Layer 5 of a small transformer language model trained on English Wikipedia (8 layers, counted from 0, width 128).
A neuron's activation on a vector x is SiLU(gate . x) times (in . x), where the dot is the dot product.
The model reads these tokens: "ity" " C" "ou" "n" "c" "il" " e" "le" "ct" "ion" " to" "o" "k" " pl" "ac" "e" " on" " " "4" " M" "ay" " " "202"

The vector x that enters this layer's MLP at each token. A number n stands for (n - 500) times 0.0063.
0 "ity": 542 485 383 510 685 529 455 488 434 471 494 371 495 220 518 712 548 626 479 539 549 433 470 516 514 641 443 576 532 492 423 519 323 509 504 428 485 516 651 518 383 651 389 469 699 613 496 503 493 558 349 488 349 500 535 695 595 496 498 548 461 315 563 530 728 573 621 66 417 583 563 471 483 589 458 428 711 520 422 313 393 502 508 472 540 536 561 296 397 535 420 421 377 425 469 348 470 376 484 514 583 537 617 448 614 664 426 503 496 447 504 409 618 520 546 505 622 450 503 691 548 281 598 568 581 507 517 561
1 " C": 501 618 405 476 420 464 373 577 366 428 355 396 478 27 543 616 489 672 439 564 453 459 435 495 406 559 574 538 405 603 496 463 331 496 449 497 478 497 560 520 418 555 517 526 654 610 502 510 376 517 543 565 316 564 504 534 590 537 596 477 592 376 483 400 631 387 580 46 406 506 580 510 496 626 404 459 749 420 637 430 565 468 511 532 466 597 492 399 476 574 486 321 447 478 504 414 573 404 596 497 515 497 631 448 517 561 635 485 486 415 401 461 592 390 420 565 587 487 472 615 643 517 510 545 452 478 423 460
2 "ou": 453 533 416 491 665 605 345 462 549 569 381 508 472 350 532 479 688 624 500 402 579 482 488 679 657 724 704 448 333 652 514 512 496 434 603 317 347 367 613 497 518 548 519 357 674 613 546 607 362 380 460 696 541 557 375 425 612 404 533 482 469 389 690 375 600 423 587 90 536 430 576 573 586 623 487 514 582 597 590 392 578 554 429 324 424 808 639 343 383 576 433 546 448 583 568 439 456 452 634 580 452 537 485 544 501 552 600 634 567 475 484 446 693 499 519 538 564 691 514 430 648 457 490 574 534 337 431 417
3 "n": 296 572 424 416 562 641 480 402 527 599 388 621 301 550 527 532 631 580 410 675 457 639 536 585 474 585 687 441 333 674 455 599 520 437 438 448 533 417 544 474 516 801 406 479 436 551 457 602 403 518 421 373 412 453 530 365 766 463 454 405 461 334 484 426 458 494 445 161 468 312 807 510 504 518 489 487 651 449 448 523 637 612 471 431 366 587 688 334 398 574 291 463 533 668 547 536 491 383 591 564 572 532 422 428 519 443 460 656 425 343 445 508 581 517 332 546 716 465 515 467 560 447 428 491 461 429 584 325
4 "c": 595 719 522 331 609 639 331 631 511 550 334 621 370 299 616 621 710 582 450 415 482 334 504 466 384 806 446 407 563 622 411 606 469 521 531 455 423 396 474 583 585 537 607 422 505 418 510 516 322 355 547 593 472 421 618 457 605 619 678 585 422 436 408 368 643 364 487 299 561 358 459 566 506 578 465 503 653 495 619 434 602 616 512 496 364 521 358 378 519 692 465 559 507 469 586 465 373 540 481 366 595 582 564 361 497 452 481 302 401 390 552 405 180 467 426 559 636 530 552 422 778 594 396 410 465 485 434 405
5 "il": 448 449 330 300 489 467 526 586 588 328 559 388 324 527 602 542 701 581 426 498 541 644 513 630 498 675 516 420 375 534 458 583 431 581 677 315 255 488 683 553 441 576 523 433 600 507 526 455 364 519 449 643 392 624 575 613 494 541 595 509 479 426 535 441 580 547 601 150 357 522 538 587 492 662 452 378 661 536 584 386 377 523 489 348 409 559 636 360 446 607 436 386 414 461 441 419 695 462 643 521 584 525 628 415 395 623 429 375 399 550 540 534 617 330 534 598 757 508 529 371 571 582 536 675 596 429 457 344
6 " e": 446 600 502 446 473 479 352 418 554 478 372 579 405 392 621 572 704 537 539 387 477 420 346 578 582 601 536 552 460 627 470 424 347 431 549 422 421 423 471 403 444 732 543 412 609 587 486 566 431 556 492 567 352 653 562 500 577 409 581 661 566 524 500 567 687 434 547 97 302 656 588 682 528 766 522 601 633 442 611 259 509 424 431 397 382 485 823 471 457 518 393 379 363 426 514 344 438 387 580 509 377 579 468 415 435 573 525 631 593 424 385 542 583 274 497 567 638 454 547 663 534 532 500 602 656 554 426 395
7 "le": 340 390 555 492 512 446 464 453 516 444 530 584 484 361 280 538 523 444 447 616 527 567 371 614 543 648 647 563 350 596 439 428 306 401 573 414 471 422 457 460 407 617 545 534 591 662 531 479 527 542 436 518 407 553 608 678 797 453 602 752 310 447 496 299 640 464 481 257 508 575 580 566 471 621 521 476 613 543 238 585 596 595 320 460 402 455 361 374 397 670 587 391 208 617 564 359 464 613 673 414 309 496 517 410 492 544 458 635 623 390 362 426 712 317 501 463 661 538 516 710 559 429 502 561 438 362 512 466
8 "ct": 579 339 483 502 604 414 475 480 422 438 489 486 385 367 587 474 656 525 585 506 511 533 294 658 636 603 460 548 350 778 475 470 356 343 474 398 458 388 471 498 474 534 306 680 562 687 298 456 410 426 549 689 246 328 668 583 783 429 565 579 457 419 446 431 655 561 401 356 665 461 477 553 361 545 462 470 679 499 470 395 513 553 269 275 516 617 462 335 213 612 496 359 538 468 621 452 467 420 520 518 624 695 460 584 525 444 460 472 487 464 520 441 474 283 378 523 644 439 437 492 608 570 586 665 564 572 476 463
9 "ion": 583 535 351 504 620 452 270 562 476 389 535 536 345 339 560 373 618 488 398 475 634 522 478 720 498 684 691 494 539 581 466 557 313 520 679 414 495 521 528 580 437 467 495 560 499 648 346 647 405 571 447 627 259 568 621 604 581 439 626 768 378 495 439 520 695 522 577 184 417 469 514 635 498 610 532 475 636 452 516 384 460 585 430 318 590 761 591 314 402 602 489 429 224 422 456 487 462 569 522 514 544 579 611 427 445 681 404 454 546 565 532 369 614 430 505 505 701 481 478 479 577 469 512 640 482 434 494 544
10 " to": 444 482 387 413 533 481 427 542 506 366 407 475 450 434 561 603 672 433 420 577 479 493 498 645 473 655 489 529 419 522 450 330 510 435 764 638 514 576 527 420 384 627 560 471 509 675 336 449 604 400 576 592 364 588 500 616 576 383 567 618 505 411 477 532 513 416 665 165 340 313 529 667 566 639 615 518 768 512 638 314 531 535 541 449 420 695 334 428 448 468 559 365 448 608 616 520 443 404 474 427 456 580 616 442 503 539 494 629 470 589 472 577 631 518 478 416 728 587 533 444 586 243 361 589 515 474 467 339
11 "o": 443 632 387 372 503 478 384 516 396 344 302 404 408 469 522 701 558 346 485 376 522 242 446 612 463 670 471 564 368 405 563 503 524 321 635 606 487 482 470 380 335 596 553 454 566 680 271 485 471 423 262 467 303 718 582 531 554 360 662 393 295 305 275 622 582 451 573 217 560 416 494 643 640 588 512 536 502 523 482 283 429 498 581 378 537 579 447 463 574 653 615 449 299 507 616 520 409 586 476 499 537 632 478 401 525 537 336 525 444 299 457 576 657 620 500 491 593 496 587 628 605 416 384 584 571 570 487 396
12 "k": 516 504 284 313 392 296 428 466 532 435 300 403 488 461 475 595 599 395 661 585 559 145 439 606 504 594 589 514 520 325 478 485 483 344 596 446 554 649 426 391 449 723 680 522 378 628 547 539 356 553 348 400 448 627 402 589 610 239 610 516 391 255 414 578 614 491 704 426 522 520 589 564 370 487 463 531 595 523 666 326 288 320 535 366 418 529 280 501 514 687 705 486 407 429 419 640 313 566 548 409 411 515 480 506 619 422 432 480 440 317 401 435 617 530 489 565 690 522 375 545 476 392 616 469 565 558 521 492
13 " pl": 566 532 482 445 521 395 419 776 475 532 454 496 459 308 742 749 598 609 518 568 600 549 465 552 642 530 754 408 408 564 335 560 281 436 536 340 449 609 315 506 570 421 619 394 558 599 500 544 401 482 589 394 336 523 412 431 448 593 583 439 516 387 383 465 629 359 655 367 497 545 458 583 570 407 410 375 681 438 571 362 506 526 512 502 615 507 457 518 479 532 555 569 363 334 564 637 568 338 508 223 383 595 488 545 572 355 506 648 498 411 423 433 699 343 553 624 396 341 462 595 385 311 583 771 445 518 499 502
14 "ac": 371 505 362 383 436 573 542 785 328 528 427 557 451 340 546 563 506 552 588 346 765 640 546 423 692 639 617 530 396 548 483 481 372 438 572 447 423 412 453 500 507 504 589 318 573 514 514 611 437 258 445 612 388 446 545 587 536 412 512 487 426 458 779 558 602 561 447 380 477 454 478 663 633 471 380 465 688 637 515 516 428 630 476 597 518 538 524 255 426 441 514 449 379 360 409 433 540 394 614 217 418 724 464 653 586 436 447 456 382 240 428 453 542 632 388 526 579 554 533 319 637 530 364 376 482 547 550 484
15 "e": 211 705 226 373 439 509 350 628 570 464 426 459 515 564 672 483 558 326 563 397 532 316 582 649 589 596 623 555 236 566 522 593 464 536 751 420 354 541 381 457 352 481 461 414 544 439 427 401 488 453 432 422 323 337 436 602 478 636 567 567 550 320 548 564 636 449 631 467 499 577 535 627 365 384 432 393 618 500 317 327 352 543 436 408 482 494 496 494 443 571 470 403 322 604 257 554 506 445 547 342 348 633 745 498 537 592 494 615 423 354 476 399 707 539 591 549 604 358 536 471 624 435 358 492 407 501 660 400
16 " on": 393 483 218 492 506 481 384 464 506 474 334 570 438 403 825 785 636 490 587 553 516 366 472 587 412 583 593 559 391 542 431 427 377 397 575 509 381 601 400 575 466 602 538 546 441 514 524 436 473 406 464 663 562 515 522 605 533 363 534 384 472 481 536 561 602 336 548 318 408 353 550 561 560 412 401 402 717 555 440 286 535 585 483 470 536 530 563 489 419 468 642 302 367 412 409 500 491 442 503 421 479 678 569 456 555 617 506 768 522 433 475 549 561 690 499 341 714 418 438 405 557 184 400 558 582 640 716 439
17 " ": 449 454 348 455 383 612 407 513 422 498 574 627 408 174 694 562 464 534 559 372 461 625 421 546 667 546 613 681 467 567 493 505 308 570 497 486 603 534 424 353 555 506 508 356 493 592 650 455 389 494 496 539 261 502 492 462 497 424 506 400 515 485 429 435 553 346 686 201 470 382 534 593 548 515 267 553 659 340 519 319 411 624 432 634 514 493 677 497 711 552 612 460 230 410 505 381 386 439 584 367 434 515 666 484 407 438 358 434 471 267 362 481 534 450 417 491 703 419 493 518 565 511 478 487 549 630 586 469
18 "4": 417 416 341 429 272 567 429 353 329 460 492 540 388 254 568 503 449 438 591 526 611 662 374 371 440 508 675 671 511 505 585 585 409 494 689 458 436 450 478 424 591 534 566 379 625 710 640 600 383 391 486 539 284 414 433 440 572 316 418 455 547 439 536 440 547 431 803 269 652 416 555 702 481 584 402 503 676 455 645 393 550 534 352 434 483 543 697 561 609 563 445 484 408 587 455 475 463 521 637 331 463 673 649 511 436 637 421 657 519 286 450 454 612 450 531 493 648 431 432 461 491 406 430 618 466 576 597 628
19 " M": 411 507 383 495 521 573 387 672 363 522 561 464 553 188 615 553 438 630 409 499 616 766 448 499 445 543 547 692 536 650 382 651 535 355 579 548 656 503 444 513 457 490 504 467 502 539 566 541 489 389 494 478 319 466 550 545 542 531 617 703 438 463 441 379 541 404 612 173 363 532 536 401 444 671 343 480 657 456 529 541 512 482 472 637 449 471 752 601 513 451 537 473 349 460 633 438 647 656 575 241 351 592 597 372 438 576 544 678 507 312 402 360 541 553 358 413 540 466 476 336 518 513 374 745 450 456 570 507
20 "ay": 521 398 412 446 446 624 303 588 478 483 346 549 458 336 580 713 453 502 276 559 540 583 417 685 475 567 426 564 395 723 493 577 650 551 503 442 433 370 459 415 484 419 517 370 819 449 652 520 524 349 426 547 303 353 679 626 639 565 301 638 521 420 628 456 501 480 567 496 488 518 509 507 545 518 311 380 669 640 610 474 504 527 418 391 547 604 718 693 457 663 454 422 318 471 347 512 540 514 587 356 478 629 536 296 547 626 411 594 465 387 540 444 547 630 546 479 686 522 426 160 563 518 469 581 396 377 579 279
21 " ": 498 512 433 540 448 593 314 480 351 553 592 574 501 208 759 624 339 458 505 379 539 711 450 525 560 543 491 576 520 592 346 670 633 354 582 430 691 447 400 417 564 548 476 411 603 523 594 448 452 363 584 540 360 464 460 607 504 438 371 676 534 501 461 501 559 455 627 435 479 229 396 449 521 705 355 552 658 461 608 457 432 558 460 517 477 578 594 568 676 634 425 533 218 556 544 305 495 407 596 460 397 547 715 402 478 592 580 455 520 369 462 573 415 335 389 468 783 492 633 209 517 568 695 542 568 476 439 319
22 "202": 572 569 444 278 427 555 407 432 295 506 409 507 469 306 535 734 491 492 609 593 414 598 433 420 494 526 492 563 473 675 458 543 537 488 831 523 611 330 559 380 607 634 464 316 593 413 580 445 628 440 509 473 386 422 416 586 502 241 415 640 604 623 389 508 603 288 588 336 453 585 313 597 544 585 532 588 702 547 639 581 471 593 485 493 375 524 707 470 559 650 518 439 351 483 547 452 547 447 508 377 436 584 508 461 538 732 444 416 363 325 489 386 632 289 512 426 624 285 368 363 522 548 500 620 532 455 514 502

Each question shows the input weights of one neuron of the MLP. A number n stands for (n - 500) times 0.0021.

n87 gate: 415 504 389 485 480 634 615 413 595 576 473 193 393 668 480 480 220 578 504 602 477 387 496 621 474 524 565 469 664 401 384 393 703 408 508 605 738 297 768 568 566 458 730 554 634 603 584 562 571 422 465 397 323 649 351 575 290 399 393 858 732 468 445 386 411 496 585 458 539 504 636 557 365 484 555 377 374 553 437 557 589 539 753 550 726 604 521 375 316 531 668 640 716 546 446 367 453 447 650 425 298 559 572 442 488 557 687 461 396 833 817 388 690 467 566 375 523 393 571 484 648 792 635 387 450 639 508 557
n87 in: 524 453 484 649 460 436 516 504 659 445 422 473 658 466 400 646 457 838 445 476 492 598 703 528 481 414 772 496 434 670 634 476 467 327 484 341 460 594 684 292 686 735 488 69 437 724 520 208 488 632 348 632 445 480 563 690 488 400 680 446 524 636 481 473 636 472 579 422 448 310 492 550 654 679 496 531 450 529 511 578 547 500 504 563 783 591 456 653 508 327 536 643 683 457 472 831 496 438 351 528 492 769 539 564 559 426 195 386 330 199 488 496 431 522 572 388 543 426 387 472 590 149 524 564 714 449 672 577
It fires most on token 22 "202"

n148 gate: 503 388 466 527 599 598 490 285 541 394 629 401 405 557 647 359 312 553 414 415 390 687 544 604 277 464 799 727 534 465 734 565 471 562 490 514 601 482 579 544 583 394 681 424 429 654 630 503 489 434 399 414 283 206 438 447 545 557 480 574 486 504 500 317 151 558 507 689 461 546 628 435 263 434 409 486 617 354 381 384 593 445 471 582 521 628 456 572 462 462 507 436 623 414 552 568 479 571 602 333 694 615 670 559 476 548 543 417 462 270 510 711 576 363 541 629 537 585 472 694 525 545 590 622 252 379 517 493
n148 in: 227 639 459 450 479 415 479 337 435 541 578 624 468 470 391 574 503 437 424 475 593 538 442 566 443 392 472 521 322 241 624 562 625 503 379 591 493 293 335 446 715 757 483 666 490 383 650 669 489 426 556 388 514 711 445 500 500 403 637 463 576 489 722 544 735 576 559 459 775 427 430 496 469 632 479 486 379 478 603 572 517 601 658 483 437 316 614 348 503 359 602 524 523 679 497 558 627 435 348 738 650 728 579 287 427 459 450 452 676 504 370 281 490 516 426 472 452 336 695 316 539 517 455 524 638 673 539 666
On which token does it fire most, and how strongly? 18 "4", at about 11

n9 gate: 497 500 598 611 416 477 421 513 509 723 560 465 425 537 255 380 569 344 446 513 155 485 503 596 414 675 576 490 340 435 436 494 684 332 456 532 474 710 494 571 506 572 616 290 491 412 626 357 396 387 330 600 541 468 573 325 532 340 541 534 357 619 445 531 503 595 468 497 458 448 590 520 291 698 622 421 584 399 421 563 541 516 503 392 481 382 447 470 396 595 371 484 469 243 522 534 397 462 552 552 484 503 509 385 405 619 480 417 583 405 458 325 384 443 435 603 456 607 572 666 392 297 738 513 535 595 288 488
n9 in: 409 440 466 372 393 244 433 545 550 554 580 635 667 461 339 441 382 633 442 417 406 463 570 462 386 700 321 531 413 688 673 436 507 446 530 548 497 364 497 358 357 446 442 520 535 598 299 710 347 651 466 238 405 524 658 711 360 513 423 464 646 606 445 433 592 685 510 483 562 581 630 511 581 357 500 443 647 558 584 386 615 582 506 564 339 629 466 624 402 480 644 397 484 443 320 543 614 410 465 653 764 648 450 613 571 487 682 352 371 566 538 539 542 458 300 408 507 604 431 309 202 652 412 442 456 439 366 510
On which token does it fire most, and how strongly? 8 "ct", at about 1.1

n202 gate: 343 678 479 459 521 425 555 586 483 383 380 323 371 497 252 336 507 513 626 461 451 426 559 394 453 486 677 719 369 357 591 313 475 490 375 373 482 597 597 429 377 649 401 647 500 157 697 685 543 281 645 480 476 397 330 643 549 483 414 449 444 474 650 329 620 455 594 497 546 597 374 350 396 461 355 667 570 600 520 528 524 549 769 653 426 577 356 460 399 497 404 469 439 399 482 716 316 600 372 396 510 387 386 525 479 246 633 513 545 539 355 620 520 500 650 602 503 545 521 382 421 354 231 570 503 646 560 551
n202 in: 452 518 393 496 553 837 614 321 591 548 603 611 401 612 568 485 389 675 545 591 230 548 640 594 604 442 444 523 287 367 522 636 381 389 522 414 481 412 345 518 481 423 624 660 462 459 507 504 649 470 432 865 633 474 430 534 552 789 485 678 474 492 447 350 655 607 541 380 651 329 429 793 337 549 579 563 622 528 322 430 541 276 482 467 339 459 589 399 659 556 511 275 557 404 392 580 632 782 375 500 434 606 412 421 344 412 603 293 340 561 383 542 428 419 524 451 357 375 572 443 604 248 663 594 318 411 673 522
On which token does it fire most, and how strongly? 15 "e", at about 3.2

n134 gate: 403 366 507 542 566 299 365 504 465 422 489 571 515 736 344 691 393 548 561 555 436 625 518 543 438 325 357 384 582 537 529 596 363 514 375 449 326 607 504 640 489 689 576 284 658 603 525 514 599 598 638 599 299 504 529 467 435 329 710 384 834 478 373 592 324 621 572 384 708 541 637 338 407 446 202 532 667 420 493 379 532 449 561 500 486 374 516 508 564 518 271 567 472 575 511 571 467 677 383 747 518 431 614 572 425 316 537 270 561 544 358 470 742 636 408 370 256 429 423 482 522 579 385 529 698 525 627 633
n134 in: 579 590 567 500 374 492 551 431 484 591 708 587 366 677 581 427 571 783 452 638 737 569 295 335 500 351 817 444 476 631 556 705 225 654 575 540 548 430 618 593 536 689 351 508 668 374 500 405 769 460 573 595 337 738 283 565 665 465 350 484 814 766 751 633 392 389 444 301 577 565 320 471 556 384 214 453 378 530 660 393 572 560 583 528 552 731 456 329 476 559 516 543 665 397 648 570 674 535 504 512 563 637 504 408 337 590 287 507 576 447 456 682 592 395 282 199 445 728 512 549 553 405 580 488 568 389 464 655
It fires most on token 18 "4"

n249 gate: 323 651 526 329 356 640 506 550 297 646 720 412 372 513 437 547 379 617 395 376 458 566 451 397 607 412 670 603 364 419 415 529 564 595 480 609 533 537 467 586 451 513 314 582 392 624 468 454 614 507 497 475 513 407 412 554 457 666 581 522 602 377 500 523 521 516 428 629 557 566 645 462 264 602 417 660 462 622 494 448 644 480 413 683 579 438 434 308 621 392 653 429 740 520 372 448 653 461 269 288 332 490 503 626 313 455 412 530 454 557 497 507 775 546 458 404 374 406 450 470 534 467 389 355 520 556 809 538
n249 in: 594 419 561 378 419 607 454 419 553 454 536 428 544 486 358 685 367 476 630 529 622 420 700 467 448 414 640 292 454 178 468 285 664 608 734 594 445 630 339 454 536 396 744 518 588 346 557 619 526 398 661 283 554 332 428 515 496 500 468 627 565 331 400 518 323 593 716 330 434 327 366 663 356 254 493 375 424 424 438 690 554 442 634 349 606 579 464 545 475 486 398 479 333 392 446 365 353 457 710 608 578 507 607 700 590 624 671 544 450 363 515 511 497 500 566 336 575 439 297 341 444 694 594 555 648 633 613 722
On which token does it fire most, and how strongly? 15 "e", at about 5.8

n97 gate: 385 440 635 493 354 445 272 431 530 349 443 567 437 503 314 493 375 412 514 535 119 547 560 418 471 426 378 572 540 483 439 483 500 564 537 384 270 426 591 619 357 604 620 442 455 662 674 642 413 524 349 374 334 414 271 521 545 691 342 401 446 550 503 300 532 483 283 583 403 513 558 457 449 510 610 395 687 522 389 493 517 278 484 520 291 245 544 383 422 358 510 480 457 595 473 490 493 597 417 462 507 366 373 486 483 330 483 456 466 524 438 658 386 542 558 801 310 537 479 726 549 398 442 479 507 453 662 301
n97 in: 601 443 521 437 434 338 357 566 433 372 695 396 437 483 580 552 514 452 432 592 371 361 514 442 441 489 381 650 603 485 291 464 418 765 522 609 114 347 271 489 486 525 511 385 459 489 332 417 445 347 580 466 647 515 436 482 700 503 311 532 511 346 707 631 602 281 493 592 537 348 580 542 705 529 387 539 428 618 573 564 446 583 497 866 562 489 523 221 522 414 518 408 563 583 457 553 522 560 504 611 532 767 514 398 572 404 597 507 543 393 405 631 344 503 477 289 461 343 552 574 657 374 709 162 619 586 416 349
On which token does it fire most, and how strongly? 19 " M", at about 0.6

n44 gate: 466 301 493 425 580 497 252 555 364 493 537 322 510 625 332 670 392 243 730 510 517 643 463 626 640 493 456 363 554 399 534 403 580 594 284 524 613 521 674 556 306 393 336 629 617 315 423 584 549 459 569 381 530 373 567 517 548 671 483 791 500 419 451 729 518 413 683 430 624 454 619 560 476 476 390 275 428 482 601 749 534 463 445 402 606 639 481 479 524 490 418 586 458 625 469 363 593 520 431 444 533 524 547 377 388 597 587 487 537 396 569 605 549 372 620 551 403 687 611 372 357 662 415 370 663 476 634 401
n44 in: 467 475 587 616 314 500 410 310 468 359 460 605 381 394 537 653 645 335 423 511 315 601 529 632 370 523 329 710 702 736 595 391 285 623 653 316 400 636 594 489 548 547 367 529 466 728 428 547 575 430 349 497 744 500 862 642 658 535 547 536 551 458 367 482 557 515 325 564 552 489 562 600 394 460 441 413 346 376 622 257 496 419 528 558 507 661 363 458 576 645 482 479 588 449 449 611 604 345 507 387 435 500 431 687 325 435 432 564 482 297 626 470 356 455 484 636 432 475 642 291 108 435 704 574 620 606 397 397
It fires most on token 20 "ay"

n246 gate: 637 490 467 616 510 633 193 510 670 500 655 331 531 768 601 350 623 436 497 623 610 650 477 443 545 469 374 733 582 462 353 560 386 301 430 655 571 390 450 315 590 480 341 467 550 609 338 450 521 547 611 452 463 646 434 398 567 481 543 366 757 615 443 611 378 417 570 399 670 401 329 560 633 530 280 553 451 642 347 344 523 440 497 556 574 617 512 399 656 380 449 696 539 463 517 421 442 411 503 438 388 534 368 611 567 608 345 484 467 435 605 493 612 541 507 460 405 408 684 483 617 487 460 396 260 497 679 458
n246 in: 522 420 522 643 534 530 401 682 573 518 595 533 561 464 466 436 401 464 437 591 555 565 624 668 628 373 537 594 321 496 507 566 504 673 352 373 388 210 658 284 530 639 485 752 465 526 518 374 629 470 455 585 389 571 485 572 534 378 610 565 467 705 334 584 616 415 626 627 839 571 496 477 618 597 852 261 343 398 436 324 478 660 479 227 410 448 384 500 500 356 297 525 347 404 273 489 485 405 496 584 369 335 423 485 489 358 393 720 555 409 560 561 714 552 671 287 362 258 625 508 324 456 585 466 655 378 388 583
On which token does it fire most, and how strongly? 4 "c", at about 1.4

n106 gate: 482 686 639 568 597 453 396 410 445 517 583 472 424 500 514 424 392 463 475 611 472 332 497 592 446 547 581 518 531 428 648 538 544 395 504 550 422 507 591 527 620 535 461 268 520 699 417 261 846 639 429 191 577 521 413 277 486 592 472 747 454 673 577 355 258 441 556 455 500 682 567 751 398 663 422 570 500 575 419 364 310 656 520 535 582 507 348 349 644 717 586 466 446 556 359 542 429 580 532 424 320 325 476 312 546 569 304 350 563 431 464 445 575 683 455 344 458 490 608 572 507 658 570 376 560 546 194 572
n106 in: 358 615 514 355 424 471 711 715 556 588 696 203 493 459 284 340 443 661 589 460 454 327 648 317 486 666 574 554 475 631 315 511 614 613 500 647 439 482 574 458 339 317 345 425 670 479 370 390 485 655 547 500 684 399 390 507 618 642 553 643 457 244 415 542 500 557 660 476 703 404 643 414 543 518 323 504 410 602 497 588 461 625 564 429 583 675 598 470 723 585 677 573 545 585 446 325 619 482 500 474 381 565 377 518 390 675 375 328 415 357 633 555 678 483 737 543 293 521 500 598 496 482 607 468 646 678 561 632
On which two tokens does it fire most, strongest first? 11 "o", 15 "e"

n171 gate: 479 646 455 630 627 507 534 270 507 589 445 603 465 714 475 514 572 493 635 489 438 614 531 437 503 532 596 490 562 426 521 315 571 431 414 441 469 168 332 490 465 373 612 486 474 469 473 600 401 724 584 378 269 563 342 581 374 336 596 459 659 392 500 388 247 662 662 385 475 420 479 315 441 542 496 651 438 515 609 805 590 201 431 696 594 510 363 496 651 524 321 507 523 597 583 541 549 387 412 386 405 511 527 458 680 415 293 664 403 518 409 428 560 366 578 462 483 702 461 542 228 376 718 503 500 521 546 473
n171 in: 382 644 791 665 618 468 351 668 418 790 596 660 639 395 631 496 753 470 242 493 510 593 445 493 537 598 507 472 552 285 472 514 374 535 483 532 465 482 521 592 574 548 518 462 402 389 407 465 411 588 454 337 448 560 559 243 264 419 282 534 619 445 333 418 380 392 608 568 592 356 479 489 517 612 443 451 445 485 794 431 399 475 447 483 366 406 657 478 483 740 355 538 554 747 426 517 575 583 446 744 503 599 545 461 514 627 421 672 622 572 542 453 571 609 489 377 376 579 296 354 496 416 503 504 301 350 394 408
It fires most on token 3 "n"

n247 gate: 333 448 497 458 647 588 500 490 575 318 717 500 466 632 517 544 523 439 573 473 590 442 520 402 423 348 593 331 599 462 623 500 462 570 467 423 632 338 679 689 433 632 456 490 681 444 444 457 363 318 527 602 606 622 778 258 564 419 411 480 366 497 749 562 378 500 393 310 493 324 406 532 690 644 432 460 571 613 538 599 500 406 713 460 655 446 509 650 337 656 605 454 548 593 292 743 544 434 561 565 487 466 536 598 260 493 304 457 663 311 534 507 394 535 418 436 454 596 524 520 514 507 483 322 450 417 473 370
n247 in: 388 489 543 504 415 518 633 504 504 325 753 619 700 398 463 511 169 622 728 360 169 560 554 489 549 549 435 489 450 478 395 450 504 532 507 493 456 380 590 465 464 769 452 359 466 331 615 377 686 606 533 376 388 574 572 637 705 289 410 344 681 224 597 415 485 414 388 656 500 437 369 534 601 333 526 518 691 358 555 637 511 478 448 395 518 739 360 583 370 623 467 447 517 467 467 507 526 479 681 277 264 573 529 558 547 635 686 423 728 608 761 564 420 507 488 690 457 382 607 400 616 413 609 540 547 410 500 401
On which token does it fire most, and how strongly? 14 "ac", at about 2.2

n14 gate: 685 466 281 520 478 418 483 342 390 549 607 305 378 524 362 418 559 530 591 600 336 484 673 641 348 576 458 429 587 507 700 684 489 455 378 564 330 446 358 555 570 455 674 504 710 677 691 510 468 649 564 353 297 649 545 410 415 350 601 438 549 566 621 435 427 434 623 586 307 429 426 489 601 539 685 517 496 656 507 521 286 546 440 552 479 374 294 478 399 535 685 383 527 392 549 459 496 669 504 435 617 337 476 606 507 338 403 292 822 601 575 329 446 186 440 532 507 483 636 547 540 514 581 666 395 654 390 497
n14 in: 508 579 278 530 650 363 374 299 640 626 641 370 461 541 445 350 466 689 539 657 550 380 736 621 407 524 454 504 607 433 384 718 504 308 569 477 391 528 233 331 601 450 227 438 478 569 492 692 504 410 676 485 304 574 577 606 348 702 492 368 438 520 482 519 774 515 400 629 524 422 597 650 496 624 469 511 484 500 397 500 404 345 449 343 325 720 394 476 680 281 727 394 496 127 531 386 320 530 646 484 329 453 397 279 512 618 325 439 492 520 305 468 467 784 488 372 417 416 287 504 548 450 589 442 566 469 277 745
On which token does it fire most, and how strongly? 12 "k", at about 7.9

n118 gate: 497 366 540 526 510 680 431 626 448 405 333 748 558 626 726 435 526 379 400 514 526 436 582 483 599 510 570 628 658 657 759 616 600 583 626 493 473 552 629 455 423 441 396 477 444 503 579 407 466 436 379 579 510 801 480 524 299 652 421 633 324 392 570 529 448 632 576 523 388 465 570 367 616 650 497 384 496 571 433 569 653 366 563 570 497 390 527 566 553 493 402 357 651 546 253 556 578 388 408 510 388 740 303 517 660 487 425 348 547 432 594 711 439 560 536 396 507 368 606 742 400 434 570 637 390 547 733 536
n118 in: 464 493 589 538 588 617 557 603 383 411 685 568 614 535 715 353 539 458 604 316 690 507 564 435 313 504 396 402 561 563 435 432 578 453 403 395 544 586 225 584 619 486 464 399 557 149 382 576 522 434 347 665 450 357 242 496 529 458 461 419 450 696 317 553 455 539 475 549 588 233 533 402 263 507 744 504 626 695 507 468 428 409 699 518 460 547 381 425 288 482 679 370 378 658 442 642 365 603 585 522 553 642 550 522 770 574 455 379 493 444 463 395 580 690 566 682 592 689 518 437 317 522 676 536 630 554 752 440
On which token does it fire most, and how strongly? 16 " on", at about 1.7

n151 gate: 571 493 537 516 593 638 500 663 390 684 623 436 98 775 431 531 648 721 591 434 466 584 500 285 539 423 520 483 460 399 588 701 472 426 476 411 555 510 383 510 537 433 507 544 608 460 490 635 455 555 558 494 298 531 446 687 493 556 664 536 405 327 558 693 769 426 419 500 307 627 452 568 389 405 322 312 339 504 471 470 547 493 574 598 548 273 624 319 577 537 521 361 529 530 558 640 593 403 479 410 540 455 540 728 446 483 549 579 331 410 531 430 484 347 525 514 314 426 649 462 643 399 581 381 358 578 274 450
n151 in: 552 301 440 424 523 221 426 600 367 552 389 593 485 576 705 588 500 677 523 565 403 445 582 511 547 574 474 800 481 346 624 478 368 407 642 723 367 620 649 266 624 411 777 669 366 616 563 575 485 735 697 439 377 591 500 535 629 449 106 346 515 598 715 430 316 384 594 397 336 565 417 492 511 557 492 314 726 635 399 403 740 572 532 354 583 335 600 425 283 683 485 368 580 541 353 640 515 641 477 388 385 424 567 576 406 493 651 458 537 473 519 804 467 394 560 538 419 530 496 473 504 695 425 496 481 605 614 650
Its three highest activations, in order, are on tokens 13 " pl", 14 "ac", 5 "il"